Layer 6 of a small transformer language model trained on English Wikipedia (13 layers, counted from 0, width 128).
A neuron's activation on a vector x is SiLU(gate . x) times (in . x), where the dot is the dot product.

Input weights of the MLP neurons that the questions are about. A number n stands for n times 0.0031.
n37 gate: -24 -2 -79 9 5 -34 45 -3 24 -28 9 -48 -17 -9 -43 40 42 2 0 -53 -34 -16 34 -25 22 20 -14 -5 -40 -56 26 -11 25 16 0 -16 18 -25 -51 -6 26 -6 -32 -22 71 27 40 16 10 41 -17 -37 25 1 -28 -62 -24 -29 18 6 6 -39 1 6 -18 -6 -41 2 -37 5 27 -46 -32 3 28 -1 21 2 -23 -16 -69 33 -42 -3 19 -12 -18 37 -10 -3 -20 -61 -24 7 -2 -10 32 1 6 -18 -55 89 -13 -33 -15 -9 -30 -6 3 -11 26 69 34 1 21 1 53 1 27 -31 40 44 -1 18 -30 -4 17 -17
n64 gate: 42 -25 28 -28 -23 -23 24 6 -22 -21 -26 -26 -13 -15 -10 18 36 6 25 -27 32 71 -63 11 57 -5 57 -7 -31 -13 -63 -30 -17 -66 5 -65 10 27 -45 -24 -32 23 49 15 -2 -17 14 -43 22 24 40 -20 -65 78 -14 -26 -47 -16 12 -9 -55 13 20 -4 -7 29 -51 4 -5 3 -5 21 14 -21 1 2 12 50 31 -13 -5 -62 16 -27 5 -30 -1 -8 -5 -31 -38 39 23 -21 37 -11 16 -23 19 -16 -35 9 -13 25 -18 36 -21 -6 -57 -6 29 -3 49 31 -1 37 21 11 13 -37 -7 10 -14 16 -1 23 -22 11
n77 gate: -39 -30 -30 4 33 21 -19 -32 2 -18 -41 -2 16 -7 58 -13 -27 13 45 28 13 -9 32 -3 7 7 -41 9 -12 8 12 6 18 -12 -22 -30 11 7 0 1 6 2 8 21 -3 -14 -2 43 -20 -8 -45 -30 7 48 11 -9 16 21 -15 24 -23 42 19 -9 8 2 -27 15 24 -63 -17 3 33 -63 16 -54 14 2 4 5 27 6 24 -39 35 -31 4 -22 8 -32 -57 10 -57 43 -15 27 12 -2 51 -26 6 33 -38 29 -55 5 -3 -23 24 -45 10 40 -74 -54 14 17 40 -33 49 0 9 13 -54 31 31 -50 -7 -16
n93 gate: 20 28 3 2 6 -11 -46 15 -25 -21 -24 -36 -59 17 -10 3 -3 -20 -40 -41 18 41 -24 44 18 -5 7 -12 13 -14 -49 35 6 -53 -6 -32 -21 -45 -18 -32 31 -11 -19 15 -29 -27 8 -32 -17 -24 11 -13 -24 21 9 7 -24 -35 -42 13 35 9 31 23 -16 23 -24 -39 -40 -22 -6 3 -36 -3 -30 -13 5 -3 44 39 -40 18 -32 -57 -23 -24 -34 -19 -37 8 -6 37 6 -5 10 -27 35 -2 -14 -35 34 -24 -9 23 -35 -6 -12 20 2 -64 79 26 35 0 27 26 -15 -54 15 -19 15 51 11 3 -40 -8 55 22
n219 gate: 24 59 -11 4 2 12 9 25 11 1 -25 -13 -7 10 -9 -42 -15 -44 -34 -21 23 17 -18 -4 7 -4 22 7 31 -47 8 5 44 0 2 -5 7 6 -22 -34 34 -11 -10 -4 10 -7 -41 -2 21 -32 14 -12 -1 -45 2 11 28 -41 20 -33 28 16 -14 49 46 -36 -34 -36 -31 6 12 24 -64 18 -30 6 19 26 24 -31 6 19 -15 1 -27 -38 -19 15 -4 -6 -7 33 33 -13 52 21 -6 2 -60 5 -18 56 -4 -12 -1 7 18 -36 -7 35 -5 -5 -3 15 39 -18 -22 -8 28 -1 74 -2 22 22 -62 28 13 -17
n306 gate: 30 3 9 17 -5 58 -73 44 -8 -36 -12 19 -3 19 -38 44 -17 -58 19 30 31 27 35 -20 -39 2 17 -8 25 10 34 57 -20 12 -40 53 -25 25 83 -5 31 -59 12 15 12 -9 -25 -16 -10 16 33 -27 45 5 3 4 -8 6 11 32 -45 -1 33 -16 -4 -6 -10 18 15 -24 -6 19 -20 -27 12 33 50 23 -13 -7 18 27 14 33 -18 9 19 4 -23 15 -19 27 -42 -20 -15 7 8 17 45 43 -41 0 -3 -19 2 -13 -31 48 7 13 66 67 -14 26 -12 -19 4 -27 -5 9 13 48 -18 -3 36 15 -59 51
n37 in: 4 -26 38 24 36 -1 31 -28 1 19 21 13 11 17 10 -9 -25 -34 -18 -12 3 10 -7 27 -39 -9 28 62 -40 6 -32 -21 13 -5 48 -25 8 84 34 -3 12 -51 5 15 -1 -26 2 11 35 5 -47 -36 -25 -22 53 -20 -2 -2 -2 15 -19 -10 1 -32 19 -3 26 39 -5 -26 11 5 35 48 -61 29 1 -5 1 4 15 -6 -30 -29 28 16 -23 3 18 -1 3 -11 3 -52 -15 -25 1 -28 -20 -6 43 62 -37 27 -46 -19 43 8 -8 23 61 21 -22 2 -11 18 -62 18 48 -1 6 -17 -70 23 -5 -54 15 -11
n64 in: 30 -33 -2 -2 -55 38 -14 -13 21 11 10 46 30 -8 -29 22 -5 -3 -2 -43 36 -75 13 -3 -7 -26 -69 12 -13 20 -10 -48 65 -6 31 39 23 -34 47 11 -9 -19 -50 -43 7 5 24 59 -17 9 7 -7 -61 25 -23 -4 -13 30 -59 27 14 -7 -9 -45 -15 8 -10 -3 -16 -5 -17 14 26 9 43 -2 15 -5 4 49 -6 -29 -27 -18 47 7 -40 -23 63 -16 -4 -19 44 -28 -2 -29 18 -15 -2 29 -3 10 18 15 27 46 14 -21 -2 -18 3 18 -4 4 21 -54 -21 33 -12 -30 86 -43 14 -53 -7 -13 37 0
n77 in: -57 -38 -37 -55 -7 -23 12 -24 44 -49 5 -13 46 23 1 -22 -25 20 -6 25 26 -18 24 51 -12 -1 21 -33 -3 -33 12 -1 -17 -4 42 15 1 9 -40 -37 -16 26 24 -82 -2 -67 6 -16 -20 3 -16 19 -36 73 2 -5 -31 47 -5 29 10 -5 29 -23 13 -53 8 33 -11 -33 -8 9 -6 -31 8 15 -43 -9 42 24 32 -24 -4 -32 35 -45 14 -52 29 3 -23 6 10 -26 -30 -47 -33 -15 7 -68 -19 0 7 -9 -6 -14 -37 14 16 -15 -30 17 23 -40 44 2 17 9 20 22 -17 21 -20 24 9 -18 -44 8
n93 in: -56 8 40 -13 -14 -12 -18 11 -1 23 18 40 46 -14 -16 -2 8 -9 -60 -47 28 36 -55 0 6 6 24 5 -14 10 -10 58 29 27 32 45 -2 -14 8 7 6 -11 -35 10 -11 -21 -34 -18 2 -7 -18 -2 11 -4 -17 25 20 -3 19 41 42 -36 -2 -24 60 -7 -8 39 18 34 4 66 -33 -38 -12 -26 -56 57 40 -41 -29 13 56 30 -24 -13 -1 35 27 21 20 26 16 -36 -22 12 24 -1 -8 -62 21 23 16 -23 -16 -77 8 5 15 4 -21 -9 45 -15 -23 30 -4 50 10 22 -6 -34 43 22 -23 46 -2 -9
n219 in: 26 61 10 20 30 5 -12 6 12 25 -31 -21 9 -8 0 -5 -15 -21 -46 11 -1 10 -21 -30 -40 -11 11 -14 32 -36 -12 -12 31 -11 -19 -31 -20 21 -18 -35 11 -43 -4 18 -20 -1 -35 -13 21 -14 18 -12 29 -43 4 -16 -2 -23 3 -1 27 -2 -47 38 41 -21 -46 -32 -26 -6 16 30 -79 31 -6 8 0 6 7 -32 17 24 12 0 -9 -18 -27 0 6 16 39 51 23 -4 16 30 2 -9 -25 20 -2 21 -2 -52 29 -7 7 -30 7 24 -7 18 11 44 14 -21 16 31 62 -16 76 -26 13 26 -37 -6 5 -13
n306 in: -41 -26 -21 -16 -4 11 42 -7 5 -9 12 -13 26 32 -4 -23 -8 14 -17 -24 -29 16 -30 59 -4 8 25 12 6 -22 12 -18 9 -13 -6 -9 -40 -28 -14 24 54 -44 -6 -29 -19 -1 19 -3 26 -15 1 -8 -18 25 -47 3 71 8 2 -32 95 22 15 -12 8 -75 -10 -2 20 -34 -26 16 40 -25 14 27 -14 62 0 -21 21 -26 -15 11 4 79 13 -2 18 18 13 -35 -4 -54 -7 -31 11 1 -40 -33 11 -34 -5 3 -21 46 -6 -11 44 -6 -3 -49 0 -36 -26 -62 -15 -3 24 20 8 0 24 -2 -39 -14 -14 20

Each question shows a token from some text and the vector x that enters the MLP there. A number n stands for n times 0.05.

"ime": -20 -29 -11 -1 16 -13 -18 -23 19 11 2 4 0 24 -11 -9 -2 12 10 -9 -38 -15 10 31 0 5 4 -39 -18 6 17 -16 25 4 2 -4 16 3 15 16 -10 -16 44 -33 -5 27 12 20 7 26 25 36 4 -45 13 1 -14 -16 -3 1 19 23 28 8 15 -18 -15 16 -18 3 7 3 5 28 16 5 -23 -2 -8 -14 12 4 -10 -15 -12 7 -6 -4 2 -20 21 57 2 -12 1 -12 -14 18 7 -1 11 -1 -11 -6 15 3 -4 18 -13 12 -7 28 -5 1 0 26 -2 46 -10 11 -6 10 8 -4 -16 -1 -8 7
Which neuron lights up most? n93

"z": 22 -13 11 -41 1 9 -5 14 0 26 5 -2 1 28 -2 6 7 33 -5 13 -12 10 -8 11 8 16 20 -15 -20 18 -6 -1 3 13 8 29 -15 8 3 -5 -1 -11 -18 21 10 32 -7 50 20 8 4 -14 -1 -19 10 -2 13 -10 13 28 -24 1 -5 9 6 -24 -8 27 -33 -4 23 -17 -7 13 25 7 -11 -14 4 31 5 20 5 46 -2 20 -10 32 3 -16 -14 6 4 24 -4 6 -22 -2 -23 28 2 -5 -54 5 -25 -14 -1 4 0 13 -9 32 8 -8 11 -8 -35 -9 -7 7 13 2 17 7 -3 -3 16 20
Which neuron lights up most? n77

" from": -12 -10 -6 -14 -18 -4 1 -11 -7 -8 20 -4 5 2 -9 5 3 2 -16 9 -1 -17 -9 11 1 -2 -10 27 -7 4 15 8 -2 -2 -5 -44 7 0 4 23 -8 -13 20 7 -23 -4 -12 7 33 -3 -32 -12 -20 -20 17 -6 -8 0 4 10 -3 24 45 28 -5 -9 -13 -1 13 -19 8 -9 -18 32 19 -17 27 12 10 1 -14 31 4 26 -21 40 -9 7 -4 -7 4 9 -1 13 10 5 -56 2 39 25 -4 21 5 16 5 7 21 7 -12 23 -15 26 -15 3 -13 -10 20 -28 -7 -10 -6 -4 -3 -14 3 20 -17 10
Which neuron lights up most? n93

"L": 20 6 34 2 15 8 10 2 18 22 -13 0 34 3 -6 -9 3 10 19 -9 -21 16 35 -3 -2 9 4 -13 2 -22 -9 -6 22 -18 -34 8 -6 27 -5 -8 -2 6 3 -6 -11 16 -9 32 -9 9 -4 -11 -14 -25 32 -2 16 -11 10 35 8 -38 16 -4 -17 -14 3 7 -22 5 5 -11 -34 1 0 -4 43 -31 6 -19 3 -12 -4 -11 14 36 18 11 -9 48 2 28 7 15 6 19 27 -18 -12 20 25 7 -18 -5 33 -33 23 -14 11 -32 -9 4 -4 10 10 14 17 -7 -6 3 2 -31 8 14 8 17 7 16
Which neuron lights up most? n219

"y": -26 4 -9 0 3 -9 -13 1 29 10 22 16 -13 15 -5 10 -14 7 -16 6 0 23 6 4 -3 20 13 31 5 2 1 8 22 3 -3 -18 11 33 -6 -28 -25 -18 16 -10 7 7 26 16 5 4 -15 6 12 -21 3 -26 19 -16 21 8 -1 29 18 0 -6 10 -4 4 5 -1 1 20 -33 22 22 -4 -12 -58 0 19 32 -36 10 33 9 9 -9 1 -7 6 6 -24 -3 -21 -33 -19 -9 -5 10 -6 -13 4 -8 -20 24 9 11 17 -8 -27 -19 22 1 -35 -5 -20 54 35 3 12 -8 1 -15 13 24 -24 -5 -7
The two highest activations, in order: n77, n37

" n": 12 -3 -19 12 -16 4 0 -22 -28 7 12 0 -8 -23 -12 -1 -11 27 5 15 1 -5 -4 9 -9 19 -10 -3 20 -5 18 9 -1 -8 4 -27 2 13 -10 -6 13 -12 -13 12 7 -15 -1 -5 -1 -13 11 -7 14 -59 10 -1 5 -7 -19 30 3 11 1 -9 0 10 -10 -21 -19 22 76 10 -14 -4 -11 10 16 -9 -23 6 -14 -28 9 35 14 2 -12 -26 -39 -22 -19 29 -18 14 32 -16 6 -6 -7 19 -5 7 -4 -18 -26 -9 5 5 -4 29 -35 -5 -1 -9 -21 18 20 24 -23 20 -3 -11 -12 12 -18 6 2 -7
Which three neurons fire most, strongest first? n219, n77, n64

" d": -4 14 21 8 -6 3 4 3 -5 32 -7 -4 23 -9 9 42 49 -25 -1 -19 -1 -3 -24 3 1 3 -14 -6 18 -3 34 -1 10 2 -1 -13 9 20 -16 2 -16 -9 -13 -5 16 -12 -1 -32 5 -7 -6 2 -7 -75 2 9 23 -16 -5 7 7 12 15 5 12 27 -10 -6 4 14 20 -9 -9 8 -2 -5 13 13 -10 -24 -18 4 9 16 11 10 -18 5 10 -8 27 5 -20 4 8 -2 -34 15 -29 8 -6 16 -4 -20 -14 3 -1 18 -2 14 -5 -22 -28 -8 -11 21 11 14 -6 -16 11 -1 -1 -9 -38 21 -4 21
The two highest activations, in order: n219, n77

"orm": 7 -18 -10 5 12 5 11 -21 -11 39 3 -13 -12 41 8 11 -11 -20 8 -10 -2 12 15 -6 -9 29 -34 -5 -7 -18 -15 -18 -6 -12 -32 18 -7 23 -1 -7 12 2 23 -2 0 6 -9 2 9 -28 12 -11 0 7 2 9 -24 -16 -25 14 -35 -6 9 -38 -10 -6 -10 6 -17 12 -18 26 11 51 12 -11 2 -30 -18 10 1 40 3 20 -21 2 -7 5 -8 20 -16 -8 -7 3 11 23 7 11 24 -26 -11 1 4 12 26 10 -4 -5 14 -21 -19 -29 17 7 15 1 14 -6 -7 3 -8 -35 -36 -20 23 -27 9 -6
The two highest activations, in order: n93, n219

" T": -32 30 -1 34 -8 10 2 -3 7 4 -1 -15 -11 33 2 -18 7 16 -8 3 3 -3 -25 -6 -6 -6 2 2 21 7 25 9 -9 6 -31 -23 9 0 -2 16 -10 -21 -11 17 5 12 -34 18 24 -27 -18 -8 -8 -81 9 -3 -6 -13 13 5 22 -1 14 3 -5 -3 4 -7 -4 19 30 11 7 -16 -8 -1 13 20 4 -9 6 9 7 18 5 4 10 34 -8 -12 3 2 28 11 -5 0 11 -19 8 43 13 -2 -11 -32 24 14 17 1 13 -4 -11 4 -11 -10 -2 3 5 0 -16 5 5 3 -10 -11 10 -17 -4 -11
Which three neurons fire most, strongest first? n219, n77, n64

" of": 9 -8 0 -20 16 -17 2 -6 -6 -8 1 -15 16 17 -1 7 31 3 -26 5 33 -4 3 -7 2 -6 -5 10 -15 4 -6 10 1 5 -22 -9 -8 14 17 30 3 -11 3 6 -17 -38 10 -22 18 -6 -30 17 -1 1 24 -36 -20 27 21 13 10 16 49 23 -11 -15 4 -7 15 -7 -11 -4 7 11 11 7 5 7 -20 17 -14 14 1 40 -8 39 -9 1 4 -4 -11 5 11 15 -4 -2 -62 -2 16 11 24 2 -18 -10 -16 6 8 12 -12 11 10 2 20 -12 -5 -8 0 -24 -4 -3 -3 5 5 10 6 -4 -34 1
The most active neuron and its activation: n306, at about 0.53

";": -5 -29 31 -28 11 -25 9 -4 32 14 34 -24 -4 -1 -3 -10 -4 1 -14 23 -2 21 -4 2 2 5 -6 -15 -17 -6 -5 -4 -34 -26 -24 0 7 8 -24 -14 -31 -1 -4 8 22 10 -10 -6 15 -7 -9 3 -7 -21 5 22 24 7 -19 -10 -7 5 28 13 -14 15 5 26 1 -7 34 11 11 -11 -1 0 -3 -22 -15 11 8 30 -15 -22 12 17 1 33 -24 8 -1 3 3 13 -3 -18 -19 -16 57 -5 -4 -10 11 -14 3 -15 -14 11 14 -8 -1 -17 -23 -18 5 -34 -20 -1 -13 0 -27 -32 4 -5 17 17 11 -14
Which three neurons fire most, strongest first? n219, n64, n93

"ad": -5 -6 -12 -12 -4 -14 -16 -18 12 48 20 6 -1 -2 -25 26 -3 2 -9 -7 -12 8 19 29 -4 15 -21 22 7 4 18 0 6 -39 -8 -5 -18 24 4 22 -2 -13 11 -3 2 38 1 6 -3 3 1 -4 -46 -29 3 14 -4 -2 1 -36 -5 10 -5 -12 14 13 22 7 -6 9 -19 15 2 33 -2 7 -17 -19 7 -39 -6 -33 10 17 -8 5 22 6 30 18 8 16 4 12 12 19 -38 -19 -19 -17 25 -22 13 -3 6 12 -15 -31 6 24 10 -16 -21 -22 14 16 -39 35 27 8 -6 -11 -13 -7 12 29 -2 10
The most active neuron and its activation: n77, at about 0.19

":": -27 -16 -2 -8 15 -18 12 6 -8 10 1 4 1 0 1 8 15 -19 -12 32 -9 -15 -4 -15 0 -5 -10 -19 -5 -14 -1 12 5 -15 -2 -19 1 8 -5 3 -24 1 13 17 4 35 -4 20 3 18 -16 4 -3 -38 32 8 16 -2 12 7 -11 15 24 -9 -31 -6 -16 12 11 -2 40 3 -21 -2 -2 -8 2 17 -16 -25 13 5 -4 2 -7 6 -2 12 10 -10 2 32 -1 2 -32 -8 -10 -10 42 -36 56 15 8 -43 -11 -14 -3 48 17 -7 29 -10 12 4 2 20 30 8 -21 8 -12 8 41 -11 -16 -7 -3 -39
Which three neurons fire most, strongest first? n64, n37, n306

"om": -24 14 36 3 21 18 -9 -13 -27 21 5 -14 -6 14 -17 52 22 -3 -19 -4 0 17 -1 27 -3 -18 10 -21 8 1 31 4 -10 3 -11 -5 -1 37 -19 2 -11 -8 17 -23 -30 -37 -23 -13 5 -7 -1 21 -12 -19 -5 14 5 38 9 -25 -15 7 16 3 -13 -21 -38 25 -11 20 20 11 -27 4 16 19 -26 -27 -10 23 -1 32 8 17 -18 32 1 17 -27 20 -15 -6 2 11 -42 0 -3 -12 -5 -10 15 -7 14 6 -6 -14 -29 10 27 -12 -14 -4 7 -3 -6 6 18 -20 -3 2 12 -18 4 -33 9 -22 0 1
The most active neuron and its activation: n64, at about 0.46

"c": 27 5 11 -14 6 -6 13 5 0 -11 -22 -3 14 40 -20 34 -15 9 -5 5 -28 -14 -14 9 -6 9 -8 19 -9 28 15 -16 16 -4 20 -3 5 -21 -19 6 -1 -6 -5 39 11 24 -8 -3 22 11 -11 -23 -22 -28 -28 -16 23 2 3 -13 -6 -25 11 -3 -10 12 -4 8 9 25 2 23 -29 9 -2 -6 18 1 21 20 8 -30 13 23 -4 -2 -20 12 13 53 -15 9 13 -15 -41 8 -12 -8 -8 12 -37 -2 -15 4 -1 -8 15 15 65 33 12 -25 -2 13 -19 -2 19 -17 -8 14 -8 9 -2 -15 -9 -31 -1 -28
The two highest activations, in order: n77, n37

"ic": -12 7 -25 11 38 -28 -10 -21 23 20 6 -16 20 31 -12 -3 0 -19 6 13 -32 0 -8 14 11 7 40 0 -8 1 31 1 17 13 -16 15 28 -1 0 8 16 -36 46 5 -5 40 -15 15 -29 16 -5 -31 -22 -21 1 -26 -8 -17 6 16 -5 -6 -10 -18 -8 20 6 -1 5 14 -7 1 15 3 22 -3 -4 -42 -16 26 -22 11 -5 26 12 1 -18 2 7 -13 -4 -12 -22 -7 2 6 -4 -27 -17 3 24 -3 20 -17 -27 4 12 23 6 4 -12 19 23 -15 -3 10 -15 -25 4 4 7 1 -22 15 7 -29 -8 16
Which neuron lights up most? n37

"al": 14 0 -14 -13 0 -27 -7 -11 -7 37 6 -4 18 4 -12 8 5 20 -20 14 20 9 21 22 -24 26 17 0 28 -29 33 10 15 -7 -27 1 3 4 -3 -1 3 15 39 1 6 9 -17 17 -22 -3 12 27 17 -14 19 -24 8 17 -13 11 -33 12 6 5 10 -7 -12 10 21 -9 2 23 -32 -4 9 -9 -15 -18 -13 -24 10 -24 2 33 2 16 -2 -4 1 31 -3 14 -25 -18 -12 -3 -30 4 -26 -10 -20 -20 7 -14 30 3 -7 36 -31 -15 3 20 -24 -23 1 6 15 -25 -29 19 -23 2 19 12 10 -18 -3 -16
Which neuron lights up most? n64